Layer 12 of a small transformer language model trained on English Wikipedia (16 layers, counted from 0, width 96).
A neuron's activation on a vector x is GELU(weights . x), where the dot is the dot product.

Input weights of the MLP neurons that the questions are about. A number n stands for n times 0.0075.
n10: 8 -15 -20 -3 -1 -5 -18 -18 22 -32 1 -32 -60 -3 -45 -36 17 -22 9 27 -13 -4 -29 -8 -27 13 -12 10 17 -4 27 -9 14 45 -28 8 -11 -40 -12 17 13 9 -35 -15 -17 13 -12 -73 8 -64 -22 3 29 -4 46 -26 20 13 -20 -7 40 7 15 27 -19 38 -24 10 9 34 35 13 -21 51 31 56 5 44 -12 7 -20 14 20 -18 2 -7 36 0 29 38 -7 -6 -53 -54 19 9
n12: 4 10 -52 17 -14 -14 10 19 15 -2 45 -13 -46 -29 -9 7 19 32 -16 43 -36 29 13 10 39 3 9 11 -46 20 41 18 -30 4 16 -25 -11 -5 -1 3 5 24 -11 12 7 -45 -51 -14 21 14 -11 -47 32 -34 2 -34 -34 -29 21 -6 12 31 13 3 -35 -37 21 22 -32 -4 34 -5 32 -2 27 26 12 37 28 10 9 10 -30 2 -10 -19 -46 -42 -16 -19 -30 33 8 -9 -8 -1
n23: -28 -10 30 4 6 -26 -6 7 7 27 43 2 -3 12 -15 -26 19 -53 -18 4 -35 -4 13 3 7 -11 18 10 -12 45 20 -40 -5 21 -11 -2 -1 -5 -15 -18 18 -5 40 39 -22 -34 -29 23 -4 -19 -18 17 71 21 -29 29 6 -18 -37 -23 -34 -2 34 -10 -37 35 -2 15 25 3 4 -7 20 42 -25 -6 14 -47 -9 -13 10 32 9 41 30 9 42 45 -4 -7 10 -2 -28 -57 57 -9
n25: 31 4 18 -12 3 32 3 -79 18 39 10 1 -12 -40 23 -1 -1 1 19 -26 -12 -9 -12 36 24 5 -14 43 -18 -18 -33 51 -7 11 17 -13 15 -18 -32 -32 23 -6 7 26 -6 -23 54 74 -19 -5 -21 5 32 -1 -3 -31 -21 23 21 -23 -10 -34 32 -36 29 26 13 -10 -7 48 9 17 34 -15 -5 -13 -7 8 -25 -7 -45 5 -39 -29 41 54 -9 -3 -51 4 12 23 -3 -10 49 -15
n28: -8 13 -9 0 -3 -14 31 6 -28 -8 2 -2 -3 -53 -2 -37 1 -9 -49 18 22 -4 9 65 48 22 -12 -35 -27 0 9 35 55 40 -6 -1 29 -36 -35 -60 -49 21 -23 -3 39 4 -32 7 11 -4 -25 -10 -16 -19 14 -17 -8 -5 8 32 -21 1 35 -36 16 16 0 14 0 2 8 23 -7 30 9 -49 28 -12 4 -22 -29 14 8 18 20 2 18 42 3 18 -35 32 -1 17 -29 2
n35: -31 -39 -8 28 36 7 38 17 6 55 38 -30 -3 27 -4 40 -21 -4 20 -32 0 31 26 -4 -35 33 -9 -3 26 27 -6 -36 -23 -4 18 -30 -15 -23 3 -18 17 -23 -10 -19 -2 19 38 -21 5 21 35 -48 -39 -41 0 30 20 5 -1 11 41 31 -27 10 15 13 38 -24 30 -33 20 -67 9 22 -53 -16 -2 -49 -16 4 38 4 -1 7 29 2 21 -5 -30 -15 0 -42 3 7 -8 -22
n36: -8 -7 -13 9 2 21 -14 3 -69 -78 -25 -12 25 11 17 -19 20 16 -26 -54 2 -21 -46 1 -19 -8 -2 41 9 7 -10 -24 -12 0 8 35 78 -30 -13 20 -20 46 -41 5 7 -22 -27 -4 -10 -46 25 33 -8 -8 -8 2 -41 -2 -40 -49 25 -1 40 -17 23 40 39 3 -2 -2 19 -1 -2 37 -1 -3 50 -16 1 -4 9 2 -24 -47 -13 46 26 16 4 6 -13 51 14 4 8 6
n41: -25 -5 12 -17 18 1 5 3 -18 11 24 -24 -10 -7 3 -36 -40 21 -11 11 18 -22 -51 -7 8 -13 12 -34 -18 13 16 9 8 43 31 -44 39 -24 -17 9 15 -20 5 -3 25 -2 -16 -26 48 23 -9 -5 -24 28 3 -7 -30 -17 35 27 12 -10 28 -32 29 43 15 5 -2 -29 16 -14 23 -45 5 14 15 29 55 -4 -21 -19 49 -27 -32 6 6 2 -31 -44 -9 -6 46 -3 -25 25
n62: -7 16 7 17 25 21 -55 -15 17 18 -51 -21 -17 -22 -3 -7 -9 -44 8 1 37 -11 56 2 -18 15 31 -24 6 10 -11 -68 -26 -22 19 -20 21 38 20 16 42 -55 -25 29 -8 -37 4 0 -11 -14 38 10 19 -26 -2 -51 -10 -29 -28 61 -39 -6 -5 8 7 -21 -15 -4 0 22 6 -37 -17 31 56 -19 12 0 30 -7 3 -47 29 11 -3 25 -3 31 -13 21 17 9 2 -7 8 14
n63: 65 -13 0 28 -13 -8 0 -37 2 -7 2 59 -47 -26 11 -21 8 10 6 -32 -1 55 3 52 45 -52 -34 -17 -16 18 -3 -14 25 -8 23 -13 -28 -63 -31 35 27 -7 -62 -9 -13 -5 -14 15 27 -21 2 -1 -7 -2 36 9 -21 -33 28 45 39 -20 20 -5 17 -20 25 30 -36 45 8 -18 41 -6 2 -13 7 -3 -22 11 29 28 -37 -34 -6 10 -15 -45 -17 -37 46 -24 -2 7 53 22
n80: 21 -17 13 -1 9 9 -2 57 -56 -15 7 57 10 -7 -16 -5 -37 49 -11 31 6 33 -3 -27 18 10 -55 -1 -7 2 38 11 -15 -32 -9 -30 -32 31 -25 19 -15 -2 23 17 44 1 -26 -55 4 -22 -74 32 10 -9 -6 14 13 -1 7 6 -15 31 28 19 -11 -3 -7 -38 11 -30 -6 13 22 36 35 -24 19 -25 15 -54 -12 -37 -13 -9 9 -24 22 -7 -63 -66 -22 5 -18 1 35 20
n117: -25 7 -9 12 46 -10 -62 -4 10 9 15 -4 -3 22 12 23 47 -16 -40 23 -18 -5 30 -43 -23 29 -54 -3 1 4 -10 3 45 21 30 -5 0 3 -38 -23 13 -1 16 -9 29 -23 9 -15 -11 15 31 63 12 30 -21 4 -8 83 32 -6 24 -22 -4 -44 10 -5 -18 -19 7 34 -24 -32 -18 3 -22 -20 12 7 -53 39 31 -2 17 6 40 -25 -23 -13 -14 -26 -8 -8 60 6 -42 -1
n132: -6 -2 17 -1 -40 51 20 -15 -52 11 25 -23 30 13 -3 12 54 -26 -9 -43 -15 13 0 -32 27 -15 6 35 2 -10 -14 -13 21 29 52 -20 -7 -19 -12 -15 21 24 -4 -22 2 3 -7 48 8 -31 -14 30 -14 -15 -17 -11 0 -16 -7 12 -1 47 -60 -56 15 -19 -8 5 44 10 27 -22 -9 15 2 -35 -1 -14 -51 7 52 -38 -2 -25 24 14 26 24 25 -18 15 0 -12 -8 24 -58
n143: -20 -30 -19 -1 -20 24 7 -5 18 34 21 -16 -20 13 14 -10 29 -26 -34 23 14 95 7 -42 -7 6 36 11 19 -11 -4 21 1 -13 -9 7 -15 -55 -18 2 16 24 -18 -53 -4 17 -30 -72 8 66 21 -2 -17 20 -46 5 -23 2 26 -12 30 -11 16 25 -68 49 10 -18 3 30 6 -24 -4 -28 8 -14 17 -43 7 -1 -8 -15 0 -17 -11 57 11 4 -32 27 14 13 8 -12 25 -6
n153: -22 5 17 -11 6 -16 31 -6 23 -5 -62 -49 6 6 -32 -14 54 20 -4 20 -35 32 20 -50 6 3 8 16 18 32 -3 26 29 2 3 -22 -21 -11 28 -1 -57 -25 -36 23 0 10 -31 -51 -8 23 8 -29 2 4 -6 -19 -15 -31 14 2 -19 -15 56 -11 38 11 -1 7 20 -15 47 25 -23 4 32 -38 10 36 25 -33 -69 -2 17 -24 28 -40 -31 16 -21 7 35 -4 -9 11 31 -9
n166: 19 -41 26 -31 -13 -6 11 -8 2 7 1 -23 -39 1 36 -44 16 28 -11 2 5 -1 -15 19 16 39 7 14 13 6 -74 33 39 12 23 -42 -6 -30 -15 -21 14 -11 -9 1 -13 19 14 -12 -9 2 22 17 21 -8 -24 10 12 35 -5 4 62 56 -1 60 -14 17 4 21 18 33 3 -4 -17 24 -6 24 -1 -9 -6 2 -5 -5 31 13 -34 32 -31 19 2 -16 -25 -39 -43 10 8 -40
n169: 8 31 19 12 47 19 -43 -32 -10 60 23 47 17 14 -32 -54 -1 -14 -27 -6 -16 37 -10 0 8 -6 26 -3 -9 13 27 0 14 -7 -11 -9 19 -19 34 17 22 -25 2 13 -1 21 -13 8 -51 -37 21 -20 1 3 30 -32 -26 -25 5 15 -23 36 -32 13 -51 59 2 -11 -38 10 9 -22 38 5 -35 51 -17 -38 -32 11 20 -9 19 -8 10 10 -7 15 11 17 -19 0 -1 13 -13 -1
n171: -12 9 4 0 -4 -82 22 -2 -21 12 -4 -38 2 -42 25 -23 34 10 -57 38 9 4 -12 13 15 46 -15 0 1 32 -18 29 -24 -45 3 32 -52 -4 -3 43 16 42 21 48 8 -3 35 -38 3 -15 -5 -10 -88 14 -34 16 12 0 40 0 7 -7 -42 -26 -24 -1 -1 9 18 20 1 -37 -13 2 37 16 51 -21 15 -19 36 22 8 30 7 22 -5 -37 -12 3 5 10 7 23 28 -20
n184: -51 -13 0 -1 25 -23 10 -11 -10 20 13 41 22 -16 -40 -1 21 35 -42 7 5 -2 24 9 -35 7 0 16 -9 65 37 65 32 -11 68 17 -61 -6 17 19 -31 -29 -10 -14 -23 11 -22 -23 12 -7 1 -17 -2 48 39 36 -29 3 -39 -3 6 23 -31 39 28 11 -36 -19 -9 -15 5 -41 18 -9 -10 23 13 -48 21 -43 -14 1 -19 -30 -25 12 0 -9 -23 -11 4 -12 22 33 29 5
n191: -28 -12 6 -18 1 -1 -26 -24 12 -54 13 -1 -53 16 32 -4 21 -4 -25 -28 1 19 26 -58 -12 -32 39 14 -18 20 28 -22 -6 15 25 9 -17 10 19 42 -27 -24 59 39 -26 -23 -12 9 -15 -11 -20 -13 33 15 8 -52 0 -42 5 -15 -11 18 -42 33 -2 -30 -17 9 -14 0 33 -23 -26 -25 -8 -42 15 33 -43 -1 29 4 -2 4 -2 45 26 -23 -14 6 68 20 -16 -22 6 82
n194: 21 -7 -23 28 39 8 1 45 12 -16 -40 2 8 -41 -10 -5 25 23 22 -8 14 5 -1 33 22 16 41 -16 27 19 -65 2 -18 15 -17 16 37 45 -26 -10 2 -24 -23 -17 10 -15 29 -41 -12 -13 -15 15 3 -18 38 -2 -5 31 -33 -20 -29 -7 -4 8 -34 27 18 23 -53 -23 3 45 7 31 8 17 -19 -76 -42 -5 18 -20 26 2 -11 21 11 39 33 22 -23 -22 -35 -11 -33 -28
n197: -41 16 -21 -2 28 56 36 8 32 34 14 1 24 8 34 -19 28 4 -13 -28 13 33 52 -2 -32 19 -7 27 -38 -33 23 -54 7 -30 -15 10 -14 6 -48 -86 -4 -2 20 14 5 56 32 5 10 15 -2 -46 -8 -4 -37 37 -45 13 -4 -19 3 39 -9 -18 -66 -6 -20 23 -6 7 -16 -1 -42 -18 9 -10 28 4 -33 -5 -1 -9 2 -28 -13 -3 8 7 -7 15 -1 -13 -12 35 -28 -11
n207: -2 46 -15 -43 -24 29 -10 -22 19 7 -8 36 -38 -47 -8 -9 4 -22 -4 26 -13 -31 37 26 10 -31 -1 40 30 8 -4 6 41 21 41 -11 -40 4 0 8 18 -33 6 -7 -2 20 -18 -2 3 5 -36 5 23 5 -23 -6 8 -52 23 -2 -4 -10 -20 -12 -22 -22 6 14 -50 58 16 39 -7 29 -51 29 -39 -1 24 -10 -5 -28 25 -9 12 -33 53 5 6 -19 22 -2 -9 8 20 40
n212: -27 -13 10 17 34 15 -5 -45 40 -26 6 50 -21 -60 0 -2 9 -34 23 -30 31 -14 -36 70 11 28 27 5 16 -8 4 3 -51 -9 -9 3 14 0 -30 -4 13 17 10 27 0 6 36 -14 23 -12 28 -11 -14 27 -15 20 12 -2 13 -17 5 -4 -3 -14 10 -29 -51 -29 -8 -14 -6 17 14 22 -33 -36 -29 -20 -13 21 5 20 -22 20 -6 -42 -48 32 -56 -38 21 -6 23 0 -4 7
n215: -27 9 -16 23 85 24 15 -8 35 -19 -28 18 -12 11 1 -10 7 -10 -1 22 -25 8 10 -12 56 -32 9 5 -9 4 5 4 19 -13 19 -32 6 29 -45 13 -44 23 -29 -15 7 -39 -24 1 -17 28 -51 -14 8 10 5 -12 -27 24 9 32 -16 38 5 -25 24 -23 46 -4 12 -68 -18 4 20 16 5 2 -30 29 -33 23 0 -26 10 -9 -30 -20 -45 8 -29 -1 29 5 -13 -5 19 -10
n218: 48 4 23 18 -11 -9 17 6 48 -1 -19 -26 -52 7 15 0 -38 -40 -3 -9 -37 -18 10 -8 -13 -12 64 -24 -27 14 1 3 51 30 -22 31 -20 -58 -20 12 10 3 16 -6 21 -29 1 6 27 16 7 -4 -49 -47 -15 20 -43 -25 46 -16 -3 -2 35 12 51 22 66 -29 22 -5 12 -8 -31 -41 35 5 -26 -11 16 10 27 21 -47 -16 14 16 14 -19 -34 -21 13 17 27 21 -11 -4
n220: 4 37 6 2 19 2 -1 -1 10 -15 8 -14 -42 -17 59 16 17 -31 -28 20 -6 -21 7 17 1 3 -7 30 10 15 -17 23 49 42 46 -8 -19 8 6 7 -37 -1 -33 -57 16 -19 -18 -50 -23 -10 39 -24 -24 23 -33 49 9 20 11 -10 -11 16 -13 44 -10 5 26 29 -13 19 -1 32 -6 -27 28 -12 -17 -25 -58 3 29 -37 -13 2 -17 -34 -34 -33 51 -26 25 10 -1 -27 -34 35
n226: 7 -8 22 -47 21 -27 -41 40 10 -24 33 -15 4 -13 -7 -26 -42 3 32 25 -7 35 -29 -5 12 29 -1 5 -3 -1 11 34 -6 -43 -1 39 -41 59 -18 20 44 -13 -7 9 -10 -34 -33 -37 6 -11 26 -19 2 -20 22 -9 -11 63 8 -38 -8 44 -14 6 -19 -2 -9 -10 55 31 12 -25 18 -3 8 -8 -42 8 2 56 9 29 -7 14 5 19 7 11 -15 -38 2 -14 -18 -2 4 14
n229: -10 6 -71 -11 16 -14 57 -28 1 -36 -35 1 4 19 -4 -5 27 17 -46 -10 -18 14 17 -38 54 1 -16 32 10 14 -5 9 19 33 20 -20 2 -36 24 -19 22 -19 -2 11 -38 -13 -35 11 14 2 -1 -40 20 18 0 4 3 -45 -60 -30 47 11 -24 -1 8 23 -37 -15 11 15 15 -38 2 19 28 -29 18 -54 4 -6 20 -22 -2 -15 47 -5 17 -2 -15 32 65 5 -42 38 -2 -68
n236: 20 -50 -20 1 13 38 -5 -33 11 4 13 43 33 17 19 12 3 -17 -29 -18 -4 -55 22 0 1 -20 28 17 -15 16 -15 -17 9 -12 -9 5 28 30 7 16 0 4 35 -26 -12 11 -1 11 35 -36 12 -23 53 -58 -36 62 -16 -12 -19 4 2 19 10 26 -7 -23 -40 40 43 0 -9 -10 5 -21 -32 14 21 -35 -48 4 10 1 30 -46 -26 9 -29 27 -15 13 -21 -24 -36 11 -6 17
n251: 28 30 2 -6 7 4 -26 -18 -7 2 15 14 -28 42 -34 17 -14 1 0 -35 -36 -7 38 -30 58 -10 -8 25 -25 27 0 12 -14 18 -15 -2 -56 -6 35 4 60 -41 32 -13 -20 4 -5 -16 -61 -41 13 -55 0 8 -9 -12 12 -1 28 18 -12 -21 30 -2 41 7 -28 -4 26 -2 -34 12 30 1 29 -16 14 27 10 -34 13 2 -8 -61 13 38 6 6 -32 -17 31 29 23 -3 6 -13
n254: 36 6 1 18 21 7 -2 -4 -39 -3 34 10 -5 -5 13 -20 6 1 26 -49 -6 -11 2 -33 33 24 20 -46 1 -28 -16 31 -1 -13 12 6 -4 37 -43 21 -17 8 14 -21 -18 -63 -8 26 21 -5 -29 13 -2 -7 -38 26 -2 1 43 -4 39 5 19 -36 12 -17 38 6 26 -18 -10 -47 43 28 17 -13 -18 48 -29 -38 51 -14 32 -11 -24 -31 9 -17 -10 -39 28 -17 -35 1 -1 17

Each question shows a token from some text and the vector x that enters the MLP there. A number n stands for n times 0.06.

" in": -6 -2 12 -18 -17 18 -1 -23 -15 5 15 -3 30 -1 -4 -18 -29 36 -6 -8 -31 -8 -13 7 -32 -4 14 0 -33 1 -24 21 -23 -6 -41 -3 10 7 7 -2 18 -8 -31 -20 3 31 4 6 -4 26 16 21 -8 -2 -15 -26 48 4 13 -25 -27 20 10 11 12 -13 7 24 -2 11 -3 20 -13 -7 -21 5 6 0 9 1 10 11 -16 33 4 12 -18 -5 21 8 64 4 12 -11 -19 -13
Which neuron fires most, and how strongly? n25, at about 1.2

"ach": -11 -1 -19 6 -25 4 -1 12 3 23 19 -3 9 -14 -18 18 -30 -9 -24 -17 -15 9 16 -6 -21 -14 6 -4 28 -3 -14 15 -20 -1 -5 -5 30 10 -5 -23 -19 6 -5 -2 18 8 -14 10 -17 8 -5 40 -17 -4 19 12 17 -12 5 -22 -4 26 4 19 4 -41 -1 9 -20 5 -4 -1 -10 -6 -25 22 -24 9 22 4 2 24 -14 26 8 -21 11 -34 27 17 75 -13 3 -15 -4 -13
Which three neurons fire most, strongest first? n207, n35, n191

"ath": -5 -7 14 13 -5 14 -18 6 -1 1 12 25 28 -19 -4 12 -18 15 -19 -1 -12 29 10 -35 -18 -5 0 8 18 -17 -18 -4 8 15 -13 -2 46 15 6 14 -14 13 -15 -10 22 2 -4 13 -27 18 5 42 -21 -26 12 -8 37 -23 -17 -32 -24 13 24 15 -18 -28 15 17 -33 -16 -35 9 -13 -22 -4 -2 3 5 19 -12 -6 -7 -5 20 18 -13 -13 0 18 36 49 -15 15 -21 6 -31
Which of these neurons fires most? n194

" d": -1 -33 4 -23 -7 33 11 20 -10 3 8 6 33 32 -16 26 -1 -11 -16 32 -10 -22 -14 -12 -40 10 21 -9 25 -7 9 -17 -46 -2 -1 11 -4 28 -14 30 -20 12 -20 -28 27 40 20 2 -31 29 13 -1 -4 -14 0 0 12 -5 -21 -2 10 -27 -6 4 4 -25 -24 18 -32 24 -4 -3 -3 -2 2 13 5 7 8 -28 -2 15 7 27 -9 7 -23 -17 6 1 50 -12 4 -28 -20 19
Which neuron fires most, and how strongly? n236, at about 1.4

".": -9 -11 9 1 -12 31 -2 16 -18 16 4 -13 5 0 -18 1 -21 43 -17 4 -29 1 10 -7 -4 -13 2 -3 10 -19 15 5 5 -6 -33 -13 7 10 12 -32 -3 0 -6 -22 -5 10 -3 17 -12 41 5 14 -5 -3 13 1 20 -12 4 -34 -13 6 -4 7 7 -19 -6 -5 -9 -10 -2 -7 -11 29 -4 9 4 29 12 29 16 -14 -27 -4 9 -10 3 19 21 6 81 -28 11 -27 -12 -26
Which neuron fires most, and how strongly? n132, at about 2.3

"ost": -44 -24 5 -37 -12 19 -8 31 -15 19 14 12 42 38 -32 0 -28 28 -40 14 -16 6 7 4 16 -3 28 22 -5 7 -21 -18 -9 22 -40 -7 12 23 2 -14 -13 0 -31 -26 2 10 6 12 2 -10 21 -5 7 -36 -1 10 -6 -26 -9 -9 -17 -24 15 3 12 -8 -12 20 2 23 -10 5 -12 2 -6 45 14 -18 39 -5 20 7 -24 -4 9 2 -4 17 16 -3 43 -5 9 -3 -19 -15
Which of these neurons fires most? n236

"a": -17 -17 15 1 -13 12 -5 -20 0 2 -5 15 39 -1 -15 16 -36 14 -22 -4 -6 17 8 -8 -12 9 2 1 4 -10 14 3 -4 3 -13 1 16 -3 10 -11 -22 1 -3 -15 0 16 18 21 -32 22 -20 -4 -13 -8 0 15 22 14 -14 -42 -22 -5 -15 22 7 -16 8 4 -23 2 14 13 -26 28 -26 21 -8 21 0 17 2 -15 -23 26 11 -8 -7 -17 25 29 69 -16 21 -20 -23 0
Which of these neurons fires most? n191

" and": -13 -4 7 -30 -13 -6 -14 17 -9 38 21 2 24 -9 -25 4 -36 35 -4 -6 -23 7 -19 4 -14 2 -6 -8 -3 -23 10 11 -19 -10 -43 -8 3 13 11 15 -6 -7 -12 -5 15 18 4 11 1 17 12 10 -1 -9 17 -6 35 5 -6 -33 -24 -9 6 21 2 -9 -17 9 -17 15 -16 14 -4 24 -10 14 15 -6 -14 7 -3 8 -13 25 -9 -12 -20 -3 11 -5 75 -8 15 -23 14 6
Which neuron fires most, and how strongly? n226, at about 2.3

"ide": -40 -13 15 14 14 34 -3 5 -1 19 2 3 19 -23 -11 19 -5 28 -23 17 -25 17 0 -2 -21 -2 -2 22 7 -9 17 2 10 -3 -19 -8 23 -2 15 3 -13 12 -11 -2 33 3 12 14 -29 29 19 4 -14 -10 2 7 6 0 -25 -33 -12 13 11 6 6 -16 -9 5 -4 -1 -10 -10 -31 -9 -21 -2 7 17 14 -1 -16 -3 -20 17 1 -15 -11 -29 25 14 71 -31 9 -43 -3 -21
Which three neurons fire most, strongest first? n153, n197, n35

"2": -8 -10 5 -9 -36 2 13 -9 0 -3 -13 -13 36 7 -5 4 -3 12 -33 34 -16 -14 2 -6 21 4 3 -43 25 -11 -12 -2 3 -16 -40 -11 6 5 7 -3 2 15 -22 -18 52 26 16 16 1 17 -6 15 -17 4 16 -23 17 -25 -14 -7 27 2 14 17 2 -19 2 -12 9 -17 -17 -17 0 23 -23 -12 -16 5 30 -18 9 -9 -8 15 37 -6 -11 -5 29 21 65 -22 14 -9 -10 -13
Which of these neurons fires most? n229

"ed": -27 -20 -3 -8 -5 27 3 7 0 10 7 12 27 16 18 1 -6 -7 -19 12 12 -6 6 -2 -22 -4 -3 12 -2 12 -21 13 -43 -2 -8 -5 12 -8 -8 4 -17 15 -26 0 16 28 16 0 -18 -6 13 11 -28 -8 -8 12 21 -18 -22 -17 -12 -26 0 37 -1 -13 -28 -3 -7 -2 12 14 -27 -13 -9 20 3 15 20 -16 5 6 -25 22 -7 -12 17 4 11 21 64 -40 48 -28 -8 -1
Which of these neurons fires most? n212

"00": -31 6 -4 6 -36 36 6 8 31 14 -6 -1 -2 11 -23 -6 -17 28 0 50 -22 -1 -10 2 10 13 -5 -3 24 -8 2 -21 -15 9 -12 -18 11 7 -20 -8 -2 -3 -18 -29 30 29 -11 28 -6 24 -29 26 -21 -7 26 -26 -2 -10 -25 -12 10 -13 17 0 -7 -26 -26 1 -3 1 -9 13 3 21 -29 16 -11 -10 39 6 28 -16 -5 0 -3 6 -16 -6 42 4 56 -19 29 -14 -24 -13
Which neuron fires most, and how strongly? n207, at about 3.1

" ": -14 -11 22 16 -16 -10 -11 20 -17 0 9 -6 31 13 3 18 -26 27 -8 14 -36 4 -15 -45 -5 2 -10 -7 -11 -13 -5 -1 -45 -15 -16 -4 -8 5 -2 -5 -30 13 -28 -22 11 25 26 11 -7 45 18 6 -6 4 29 9 2 20 -17 -17 1 -29 -1 11 14 -12 -32 8 4 26 0 19 6 31 -6 16 1 -15 -2 2 28 11 -31 24 1 2 -46 11 25 5 50 29 -12 -19 -16 -7
Which of these neurons fires most? n117

"ich": -24 -22 -23 0 -1 7 32 7 -12 -2 19 -6 21 11 -1 -8 -3 -3 4 -6 -27 3 -7 -2 -33 6 2 18 34 -9 -21 11 18 8 -39 -27 13 16 2 9 -7 12 -27 -7 12 -7 6 28 -24 -14 26 3 -7 -6 2 11 -2 4 -24 -6 8 5 23 -9 7 -24 -3 -3 16 18 -7 3 -27 7 14 -26 -11 6 25 0 22 28 6 0 -4 12 -34 13 -10 14 74 -8 -11 -19 6 -38
Which neuron fires most, and how strongly? n229, at about 4.2

"on": 4 5 17 -11 -9 28 12 -27 -14 -14 21 2 26 -8 -38 -10 -27 3 -54 11 -19 9 -11 12 -24 6 19 -29 -9 -22 8 32 13 16 -6 -19 11 47 -3 15 -14 10 -4 -19 28 42 16 18 -30 12 -15 4 5 -14 11 4 2 -16 -10 -12 -15 9 6 15 0 -9 -15 35 -27 17 23 21 -6 -26 -12 -4 17 3 33 10 -22 -17 -48 13 -21 15 -16 2 7 8 46 2 8 -9 -13 -8
Which neuron fires most, and how strongly? n28, at about 2.5

"ff": -18 0 -10 23 -19 0 -18 28 -50 15 24 21 21 -26 -40 -3 -34 17 7 4 -6 7 -7 10 24 -9 12 -14 -17 7 13 25 -21 30 -32 -11 4 15 -11 2 -9 28 -43 -25 32 16 -9 6 -12 10 23 1 -5 -2 5 10 -24 10 -12 -16 -34 -14 -9 -11 3 -20 -28 25 -12 10 -43 14 6 12 10 20 19 1 29 -12 -21 21 -10 47 25 3 -16 22 8 23 24 -5 22 4 -5 -34
Which of these neurons fires most? n28

"an": -16 -29 12 0 -12 1 11 -1 4 20 11 -3 19 18 -19 -9 7 29 -15 0 -12 15 -1 -8 -24 14 -9 -9 -27 -22 -35 24 -7 -1 -38 -44 -10 9 -13 -1 -6 11 -3 -15 -2 16 31 20 -28 -16 -6 -4 -14 -8 10 -3 -13 -2 14 28 -16 17 2 4 40 -2 -27 17 32 6 7 18 4 2 7 -3 -11 27 8 8 26 -2 -25 12 -41 7 -36 -14 19 1 58 22 26 -26 2 -19
Which three neurons fire most, strongest first? n251, n132, n215

"sh": -26 -10 -13 10 -10 -18 12 8 5 42 -3 -10 -2 2 23 -35 1 15 -1 19 -13 -1 -14 3 -28 0 -28 10 12 -11 -17 6 3 -2 -17 -30 11 37 -8 21 -22 1 5 -12 -10 20 4 8 -41 4 7 27 -11 -26 6 -5 10 12 -7 44 -37 17 -4 -20 4 -7 -3 13 -4 -2 -16 9 -8 1 1 -5 -12 32 0 28 1 3 -12 13 -32 -8 -16 4 19 -6 73 10 0 -8 9 -15
Which of these neurons fires most? n215

"p": -5 -1 5 -1 -14 -12 -23 36 -16 6 41 5 -8 -5 -43 -1 -15 4 -10 -4 9 26 6 -3 -3 -14 -1 -27 0 5 5 18 -16 -16 -12 0 18 33 -14 5 -24 24 -43 2 22 9 20 -7 -17 36 9 25 -26 -26 -3 -1 41 -17 -11 6 -31 -10 -16 3 13 -2 -51 2 -14 12 -14 8 -4 15 2 21 9 30 -3 -2 7 23 -23 23 10 -19 -3 0 -9 10 56 7 23 -9 -10 -32
Which neuron fires most, and how strongly? n171, at about 1.7

"x": -35 -16 15 14 -11 32 -7 17 11 -13 11 -1 24 -20 -22 -5 -22 -6 -34 11 -11 -1 22 -6 -32 -17 1 1 -6 -5 -14 40 -4 14 1 -10 11 15 4 5 -22 23 -21 0 6 10 3 -16 -24 23 13 14 -4 -7 33 -2 17 4 -41 -1 -4 20 -20 24 8 -9 4 10 -6 23 7 -17 -29 3 -9 9 -6 22 45 -25 16 4 -32 -7 6 -9 -8 -20 37 5 57 2 19 -43 -14 -23
The two highest activations, in order: n184, n220

"4": -14 -3 18 -1 -16 28 1 -11 19 8 1 9 17 -3 13 -1 -24 24 -17 44 -21 6 9 -42 5 19 -10 -4 17 -7 5 -14 -40 -2 -15 -16 -8 -8 -7 -8 -16 7 -25 -45 37 39 23 32 0 9 -19 18 -6 19 20 -25 5 0 -10 -15 -2 -3 7 6 7 -13 -27 6 -4 0 5 14 -19 30 -8 3 -11 -4 39 8 37 -2 -7 -3 3 -7 -27 5 30 -26 51 -21 19 -3 -25 -31
Which three neurons fire most, strongest first? n132, n117, n197

"nd": -17 -5 -7 12 -10 40 -22 20 -8 35 -9 -18 40 21 -4 5 -37 0 -24 37 -10 -1 -2 -4 22 11 -14 4 21 -20 0 -11 -15 2 -29 -23 14 17 1 -10 0 17 -16 -26 0 7 -21 -16 -18 29 9 19 -1 -2 -9 -1 16 -1 -22 -22 -6 -22 10 4 -10 -26 -25 6 -6 2 -37 15 -13 -6 -13 27 -27 10 56 18 23 -24 0 15 1 27 19 2 14 3 49 -12 36 -15 -26 -5
Which neuron fires most, and how strongly? n143, at about 3

"il": -23 -9 15 1 2 0 5 -8 -12 21 20 -16 32 -18 -38 -2 -24 38 -8 8 -4 -16 -3 -23 -12 7 6 1 5 -2 -37 17 11 3 -15 -23 11 19 6 -2 -11 9 -4 -20 15 -6 11 21 -16 -3 11 16 -26 -15 16 1 14 21 -1 -6 -4 -6 26 22 -6 -24 -40 12 10 -2 -3 12 -5 9 0 6 -15 37 2 2 -1 -5 -22 29 -30 -5 0 2 12 22 66 -1 13 -57 -6 -9
The two highest activations, in order: n153, n10

"any": -19 -8 7 12 7 22 -12 7 5 35 3 6 27 -21 -29 9 -24 23 3 -4 -37 28 5 3 -17 -4 14 -5 26 -23 19 11 10 5 -22 -22 9 5 0 -8 -7 0 6 -18 7 8 -10 15 -33 23 -11 11 -10 -12 13 7 3 12 -3 -19 -20 7 2 9 -16 -19 13 3 -6 -6 -8 -10 -8 10 -12 10 -1 29 -5 17 -9 -15 -22 9 -4 -17 3 -6 29 23 75 -18 13 -46 -15 -24
The two highest activations, in order: n215, n169

"7": -6 -5 3 14 -27 6 -11 -14 24 2 -14 -3 15 -2 -5 -8 -25 14 -11 39 -11 -14 4 -32 6 22 6 6 40 -2 -16 -7 -27 -8 -25 -2 -8 14 18 -8 2 19 -18 -14 37 38 -8 20 -4 26 -23 5 -20 -3 47 -32 12 -1 -25 0 27 5 6 -3 3 -12 -2 7 -5 -14 -10 -3 -13 5 -20 -3 -10 -15 49 -1 16 -17 3 0 21 -2 2 -10 49 3 50 -33 14 -17 -15 -26
Which neuron fires most, and how strongly? n229, at about 2.1

" a": -16 -1 33 -21 -19 -17 -8 29 -3 15 6 -28 24 5 -29 4 -40 33 -29 14 -37 21 4 6 -13 9 11 -14 -4 -18 12 5 -24 -2 -31 -14 -5 17 2 17 6 -3 -24 -13 -10 34 7 16 -32 26 25 24 1 -5 8 -3 18 6 -1 -25 -12 -6 -9 -10 21 5 -3 4 -33 20 -9 27 -9 32 -12 29 -6 -8 2 -7 24 -7 -11 25 -2 5 -3 -38 -2 2 58 3 8 -12 -14 1
Which of these neurons fires most? n226